Layer 2 of a small transformer language model trained on English Wikipedia (11 layers, counted from 0, width 96). Numbers have three digits each and are written without spaces.
Take only the direct path to the model's output, skipping the later layers: a vector added to the residual stream pushes a token's score in proportion to its dot product with that token's output vector.

Output vectors of the tokens that the questions are about. A number n stands for (n - 500) times 0.0072.
"erland": 508470449369469436625456539434424386461654409423367565568480579458719559606534428404410548434642437336533520576539448430419345661477468612417515525459433586503659467491454382522533664542354590465452702503481721613459435519496554486615401391536473393623533544386683398361609617410454580395
"en": 566436463449477536645483512484487476502550406517509608462495496452544488452497430466537509502479511513556520543564465482449463499523469493540496424548518495465393494482467480455433499477444507509481494642406665516482446479556472489514453562467545502491492545548488554473514591518527521480
"ished": 445407499405449405428423540527555434572526600388526598541405482433509532570388424420439517492626412465587603444621465430421402593537455474559643429581514447618507588402548419702535578465506526495468556509595693533480443555475529588474455332452381482547560438447645436483588553622416471317
" Britain": 516517504509498512535520541434527444502593358411499539457357574411519546554556405453364628543624445379513532566539463385446427612505543524479496501481534451471502456430460438602560610364497613406369600478607570526424509555576518462515429454524530432556537566513622427439550465542528524475
"ential": 427283486324484553628498571452543523387453419446453700465416696535540420462443403498424418551456439445493516559468519422529535670519494565452489493541544482497518568412441351482591610505453640545443554554385706614394447496583440484441403523582408488622541492550620451525602506586534479404
"ub": 503546454393527456572470540505540527516525521511392560508434456539555509474445470468538519533589526488445487439459543447478504523522430480465586432554538526476464525516425527471478521503467534484530588498566622572488501503565519541487433421564550446491548456520491370431467499507473531464
"ring": 405474547377492592577471539549500472475480500487445550498318620464574507528484460404485530473446390484518538522593553576357367425521469519481537426500572452413630508515388464570553448451484496490484520557476671494439459574576567460608509391563540483537524533555553498472505569540478484444
"hold": 386468520404443454518588468555443518458582390490544491577396663610556478514520423355405512580576460348607547553599426323463505585553546491466523430474565484579420477453453462623606563378469583321451653513584610541518425464653494381489419519495484455618520529440500396499438659594479479480
" WITH": 351492329231349471572428608552540446429470407380431664595296730515568579589527440372257519623719445251553371684691580330376423691619425702299550497456471471607472631444419417665587637311345672458328696592619951553384459521744613372528331368619365391734605511434741310350704559491410421273
"t": 537539516391484439474461512525564477417559479473546448423362524528556562530618497412499614421542510510514513565509423480383462528560447508479502576508540576559419529480482454515472405515403545391583572522565604551540473449475554542495584413535456474505495564524422547495445523520451428510
"self": 399516469320524472556392617591530446327540502445451550463332596523537587487523545378418479489644448363580544524626659464408568638568412618404450460366471399585558550467423518654479478479397585489394506594452609563508450525553606565391354305535348473578535539527616540509585632502474460487
"ted": 527455413337461506478444625590567523414421551454567521473349515467626510558406456460399681438474485505569572640465441437473549605489447542528618680352468468602462493495436451494615475502407618424548545661594666638336396500486512532522422381533440507605515407530558434507517480532339423457
"ived": 478517472434489443565577525529635576426430394410587607428498450338442534525525489361442574605562425476606562502546481452383459562654446503436551523421555453569385510504406488578444559444442612500520684518577645529432546508659485498476427489453531465542559468378583507331475576552395459432
"rent": 466538415368495589605422631531538500502430498455478629567367573513452567505465485451463509517591447466501441604535377371509362507454441492458600391424469455474688550444498454570537613472414552408547466642473700641353325550598615402500487462649396396523539558584655473570585485474425418417
"ional": 488436531258475483567484541506651489417403523425438616406531578563597558568405428465374391453611546454591438516547602500490500492562534475375509499596626512422405615482443439695557664399371647506568624490508654485466398495600445479500402432518528394564526454490534370551538443486420528444
"aries": 386411500370506512427375586493573560500430471543543557547431491486534564507432430434386467605690458515543608591464597482549296589502551564438524618528430579532437461389425400590566649483572534439334636530489709523543406490562436415402484527628405459590519495572610350386547478515422484408
" LATIN": 303537335251395497548443605537511446395490390341423634637276711505580548563495457372279445645780423280545334710684607331399468693631427671283569477451445467678452625437395407702605607299344715458335698588627978592343445476695654356516335356632330435748606525440772294336732601486443404222
"ol": 424499513429519486596529595451521534467459418526415531473470541435448518473471573476561623489609558546443547531528503495403477510534536456398546481612463472484408509462488413506518481488582525428514592479546588488454480543576520456473443497541486468506520490458484471500498460474482591517
"math": 354471516363457497526489573475451620393534521553420521444316596453541562527597453480421536490506486423531441467479488429362532599554457606473397469540493537508599545472517451529583590454497598411479623478499675538370601514602588396467468503577366432548535587487634374531560508481512434461
" charact": 301535318240387444523447653543523490405467398379411664619249673532615580603499441342244522624740416254506374683708581319380439709649415693228564452438455503660456629444406417698593623322307682455346737595669974544368463492673641362555350306644354394773620518434821274357700612480428419222
"esota": 485456392439428425487530503495600416415386517342501561566479558466482492477535458417389524517675463471477434525689624474391441657525407579394492519465386393584528566431496420573534570388363506574501515616557792534460468583603507374529422482619415346623562565496689392513580499591488551373
" ===\n": 435568525338455459566534508568493571440549434499490558585441569379563550486520460527377619496496336446448426462511480425473418615680487539463517607573449486563588430539441559533511681375463514486497593564477678479464526515467420410449451429609518457595515461488512402424589495461539464473
"ial": 456435588391512509477486553499480528485320327458651550431418553485442517643514400477490491453537411460539432541473519371503473531550576487463581496509464460479411538491375493531530565517424536423430579556542611597437470558617481510606353371616481489548524569525574554616581431589570523381
"ez": 520325477457465604525490545511471526460609550485412618540402701483516559564539463461443560472560450466447508566618556426378377582642509589424580406490381437559518427409425465607554532368416509435413653610529721432405572488584621365475385411568481475513525557546497523323473535565429492463
"verage": 446440325348487463473536566553471480468437392392502540544342488495385549580552485490396625696643542440549500581524472389390532502477407529480572429461454480549488616375546525582538632497479541498487629561593710551502546502698517373429401405584461406569536544491599378333576561485445472496
"ael": 339437438432483468544428549650562524384434382454493572455369609483487587622543441417456615437676434432489440699601530393406397667537575551395564588466383449585425539619285416586476493452445502407493635529590685529517420551589545501487355465629384447546526660456560392426685463562375508497
"het": 507585439289478552573556593537505409475562403439458636516450454381569535487511511460472510609519481365485406563585557500504563509561467465446566401592545459516493551427433389543510548427427673494378621475638690509413546495535436445466458514516492468538529498412677450474538503537418476422
"ray": 534530524281520513541333534537532461478522577460485531557430523391527528553496448413443512491489437410401482646618523554456501430556362576492531508521399435518580524537540464599548461481355537465459532512578648475408608542532474538571478412556444416517538569473602451444647475507474532444
" Succeeded": 354445447464394576548348691592579264480460539548517544538428599517519647435438488427435553533510531491563431620573494411399512571525530555376572388532498303532490557519526522683636539396415541457443548444547585590488440493557608398423375409506421446577581475472771451484507531498510518359
"eral": 501428458444515474507487525661562557434388543494591617567378539473514474432480457458458526482633436475565534530555540436491438530529393407502655488533335525478471545424551403534531717378387524322453601528565635597374366506675519508420432436512404440510544611563591475561615457561432436455

Each question shows what one neuron of this layer's MLP adds at an activation of 1. A number n stands for (n - 500) times 0.00063.

n232: 560546551648517534481447469496508489471448663618606369589588697589353287667652468639267686697374470389671652542687642435528301489512241708800665457663317404420371443546263564579624423492340408515529554490149488609276439508650474449619381463480319508526662551653524710384271197388372342464
Which two tokens does it push up most, strongest first? "ez", "eral"

n289: 439504509644484503456580591480442599426411590533465520582414522472483492459634487373486519520435500542481540434377521393481519528500415600422417489553430542382584586522498437532500539470480591487516424502518500357440517519544556425453528561446547558557554502581550385363495524575540457550
Which two tokens does it push up most, strongest first? "math", " charact"

n136: 643608513425524549475497550284372429447446526448700222400565604531786450334433535389592542427540507487427584555243569448801538538613474544531497527450743545538471415443576715510665476516375567457353286438533449443475423583304521343503568559594651609507552494494484581518416570485479479355
Pushed down most: "ael"

n273: 608354701688648503552478553548690458456358352441478447338554462373423411332576456232780506455595640654435493531748320478612660614301441529461683539362583449623477576186457471212364564439506721503493608358514384656628438358580609457605488478445524384464539436395742507432523496328620702405
Pushed down most: " ===\n"

n263: 589554525455399478424631478456342461439488623630518436540627476458671455612535472486550552468468426471355440539414464528525615592510743636462495419526468395464530432589461597457489585407400532537417542479403566591563357531390606542388508558490399592435396540550429562447674574490475576241
Pushed down most: "verage"

n299: 499509496494498489495497501487507494493489497500498499496507495517498497495503495487511492487506501502507512495505521493503493490496507490500499487489503506501499496500508497501499496480496497501491506497494494495489500510498502501493501513492501497499510492491497485508499511494484498490
Which of these tokens does it push up most? "ional"

n380: 535490486501494507504511496512495501507509492515492517504499496502498502514503522500478496508500499526487480513485494510508509501511511500515516501504514483510489492497485495501506495493508476483485508501495498507501494502494491505509489480486496488513482518504500505501487495509504497495
Pushed down most: "math"

n251: 542516544628529341509402555469463603514531476558326451428514353410573599298473560565500655545452586414601533369721465548547523464430545371590446555439546563568580585412458461640427426629532647389487473607404349400578628327683486411268291460500398425355613606573648512458628339641553529443
Which two tokens does it push up most, strongest first? "self", "math"

n311: 532556462478502577540406456507613493399374454512455555527565361649480362541529578537432448607508649495536683386484402597437502603522322432449403431445495516432604396459438550614424452473478462456572477509407391538607461454558571452528541533630578513588534495387550629539481543515366507509
Pushed down most: " LATIN"

n11: 879471247355348424527582413543616646535464582465617422392465518581454403645651451380410506387662681453545591308708444416335439640422377295641451486506525409635559464642668358478559567486475303503541437458385600544577380431509412538524449389570536346443725579318441500458289468703531748469
Which of these tokens does it push up most? "esota"

n8: 401161670649426532415688578627624482398518676383610497567683532556555437435420534467305507672370553453701444529504286519458481641642655372586388608574560531352356667496694328277451630583554311445273261329334796520580609355531543309614577717426580300677392621475473489461441429433458414404
Pushed down most: "self"

n339: 625723808349562533528342524524531534467617607387430327493401575510452469375451432679344544478510316259486360517606346500660504586605424383650529566862541475525503637636500425687473328581462602473532328483473304176598548468507243552472694555482524462342510408547661287513565388526540634669
Which of these tokens does it push up most? "ray"

n72: 643416614547515493527394483422443500520446504526533536506465550506435502448516472550467417454613581448573415402612560433498455489494528476532484488341608488476643496671478438506412605455450441527504518490591591571649616508487462418453438444413487558463384543511446609399485558532546511546
Pushed down most: "ted"

n193: 576566507430503494590573479480584534394464528641502593614478530672529515430483380560427471542639518438386487594527436408439407487348464505490536446385654543652342493480626402425500535486534578575528597483520367495544566545437475535561551566507552412526468622442386488334322572515403390433
Which of these tokens does it push up most? "hold"

n25: 518425521438489480561484492430611513663461670511449648433707569492491523372474439529502481502507585497492534533583401358544353580466436370500508403463555569550439387380423386492339446658446420533567553494425558605603432281546490663394480620540657487439493323394560595557550651600456483452
Pushed down most: "math"

n160: 484541525374362350458629516456607368498547394392479583368561505480444472495438525637577545392498414488605540496488438404609579511448570495520576504387471421621586485515386442570510458493549461487481506367443527483521455546355450487466476472498578531444553450423564518569596569661581692419
Which two tokens does it push up most, strongest first? "ished", "ial"

n267: 542491567457600409398550410393422571502510517446591518457424489430493559455521591479457500427616669537506441391558509449519612523393485438606589530492526498571623418567341462482529549604494580437515473447486617533539344439496486594533437493547506666595437377530498512452477502520453444398
Which two tokens does it push up most, strongest first? "ted", "ished"

n324: 702555467577597500547696507636429511472609303519246416544351524489559392517612477333876467308412584690437483389496375549481485617368534186560402453570457398556523321547682451625355666345677480324652524622348392295544356399617493432654540461492653395570470574279444606648456383419541793628
Which two tokens does it push up most, strongest first? "ol", "en"

n201: 628400413628507582392502358397367470481527520505454558537432633577447533419578532644467558422492517537563496476628597580469396504392479316469543453429434457428534466609495536451522502405614552489415502467477576358588584430440530488535567344555570539351537538568464430506543566551413524640
Which of these tokens does it push up most? "ez"

n216: 530430462602582535510458646449590495547590364435443465505528551577449507434505577578618345574461544387573657463518475472412550453443268385533531504618349354475591604618525645346456458415400538466477571620411525508577418513579601586346468411526418505424441382467571416572512611617475505577
Which of these tokens does it push up most? "self"

n113: 491467515476336495530248515613396545722649492405452414454523379561402486507548437554439618577520333506556605653548500484370301624512399417547751344462374478656528476375547428715600344543661602557559664718444367500459592266471635491495493516484405439500610395491584445523401432503541346553
Which of these tokens does it push up most? "ished"

n217: 404484446606471558569495493545575370514488531711460487500609689413456418511453478663603391589405555441439404550628495567476585511531463471524582667473454274662509505412556549377479452396557370474440551536379392490378482468615414554474547436603500557522503478655480529535471482456614550411
Which two tokens does it push up most, strongest first? " Succeeded", "ential"

n116: 609516523542452531440515596439504313569508582364526548467567523502586558444383607554625532494429608420445592512465585439483410536441500576477537411434422504442460400446426556444509557549374538592450409427472596405559588539608480498431418476443602537450512487635430423407561547574462479500
Which of these tokens does it push up most? "ez"

n175: 466571506487511521472476460592490488481466438490525520461509495482397595508534563608517422544445534513500637503518545525456542517461469467546461464467533636569555536340435480510483484482519538525500471436481476503523543480503474530460552494583504465549516473516524483481495510516416492475
Which of these tokens does it push up most? "verage"

n382: 411486375476580618446468410504502455555377470582519409491531486551558542513387548520502479510453550435415539521615482523496451514473440454480536543529475657589518481469484524450566553416505457509508444550667592471471444480441540517485468408570558430482432399462591516516419490528605510579
Which of these tokens does it push up most? " charact"

n316: 394594703265340476527551307527571507516464587366475369493604563521551432336558408492569450400490530734461580497637694618661590337299482643356265500546717265341570692455592454415333542490598370514506522486493479705681506589558697603398477431514684572441490374649296531447497813435445352276
Which of these tokens does it push up most? "ring"

n228: 399466397705278525688423480600533436591514384550575447421473610588572393418587541509503526433652534425648497436459293577399375441301485563597591600446585371335521497577525564597488567557575476517497276576401413567565448614484489577566568728394519579471539244486546472467405503332478531573
Pushed down most: " charact"

n271: 475500517503606522233294462575336535537508536610346500431604595453544453500459610537490525418490403415542436579474518741559553625511540433503446540545306489610551303443601743594500495575402637644635423454465390452426482525503396531470608620560503623347450578431562467282546382502400615585
Which of these tokens does it push up most? "ray"

n183: 520547490520385599575564459517617577583498500495528528476525576478391380455604630698377544584543537474567495423513358432376524537329490475524570500458383568522487526421465572372615378529640371644423473510604473618490464488532563439579421503492564459544466579264498505390484549277517487430
Which of these tokens does it push up most? "verage"

n181: 578541443666525481465683560502555487606449544605382433585513471511572452464571351433372437599475549547534606689507616626429527502466472547525535544432467380427642472539557426493429642495410442491452404548441411609548496509433392437464437382561537562487466360575578487487477481421515407535
Pushed down most: "ael"

n373: 516561523367371567445658538425535550512571493572427426653502365421696388530474421583536433493448615541438607530396418566474577502480609448469489421636620579573563418547506427470396495451479544455620386551389484486538360427476670560530575524620344350630383516412659599470521620401468424295
Which two tokens does it push up most, strongest first? "erland", "rent"

n224: 603566534436588471588429515452524338477556395484622495561477263390626338514653729599660417519891389481456506323379466513562359572586389657685443610445572412416365473543520472559463546336419546440415608419601450651484542506480639312623354380551533470531390417409453399482560568523448534522
Pushed down most: "ential"

n127: 403544555563453423449428417500497410514604612722678434471595531311608472278463400545369705627471588576512505483383519667573555538514548477355467498448473645500489626404576276705368503561466497517389452610389550472515351532492425436438497394593417440523584538552430326500358396677542711488
Which two tokens does it push up most, strongest first? "aries", "esota"

n318: 502491503511486507489494498497512485505516508489498522480494480432557501502496503477508499500502508477506503474478491528477498510478478508517502505518496501464517532502505499486522503514479503522547521504520492488488495499498480494503479487475514467532522486509483509476511493508473477488
Pushed down most: "hold"

n171: 627758657490358442546519521452465365466688517438514473454559542562719481392450651512532484423474492497576534454519357511621479395539621623457327482502461508344514442453420476577415458630460600388553421463503595444528528370490340560623517399387618387582636625463550541410539412547579353409
Pushed down most: "verage"

n142: 690562536582618519585556304339444493585466586507440323464395477321410228368809463604575542435441324367423503504522409448754421693428723420673507399405439655478490503546650287638524510529425581651470440563514478384428503456359490570339664432366618447407406496517336493534637306500840869655
Which of these tokens does it push up most? " Britain"

n154: 354561611351503464711488589657701497615611356506431466393368532551742439356569451556537675462495445320327641433516444488621521528592410473480638353494490334543454436567461509548542402539546506427632580530439555570353351402539506389641561362537474370473442735563700447408594567395554516509
Which two tokens does it push up most, strongest first? " charact", " LATIN"

n13: 580486465721465479575594571590526671545545622486439386586545492568708415378585584482382431569575592570425627528440404404500408445376454492413307509490497573371370569361453481528618545410498551474476480594475363630743567546552437473538514528547584544455445479404393490454434612294557321424
Which of these tokens does it push up most? "hold"

n189: 689584409356401534414469522414443502431556426386513498544502518456344539494565495511502298575489612451465418579508524412520432479627530463722452490498629475557498559419500388432593689414482586481464572476474443531454482522377582616465458459581366703659675439400574452512459433456412580538
Which of these tokens does it push up most? " LATIN"

n147: 576521412625551572376442460398371404564610411504545552530392655428408576444593546481361395538453540408526601477445570533455428478517487500607553574573444502498418577434540550459551584498533564387449404514475528361469372476496533478454495471562490437613550551500485538529403534580637591563
Which of these tokens does it push up most? " Britain"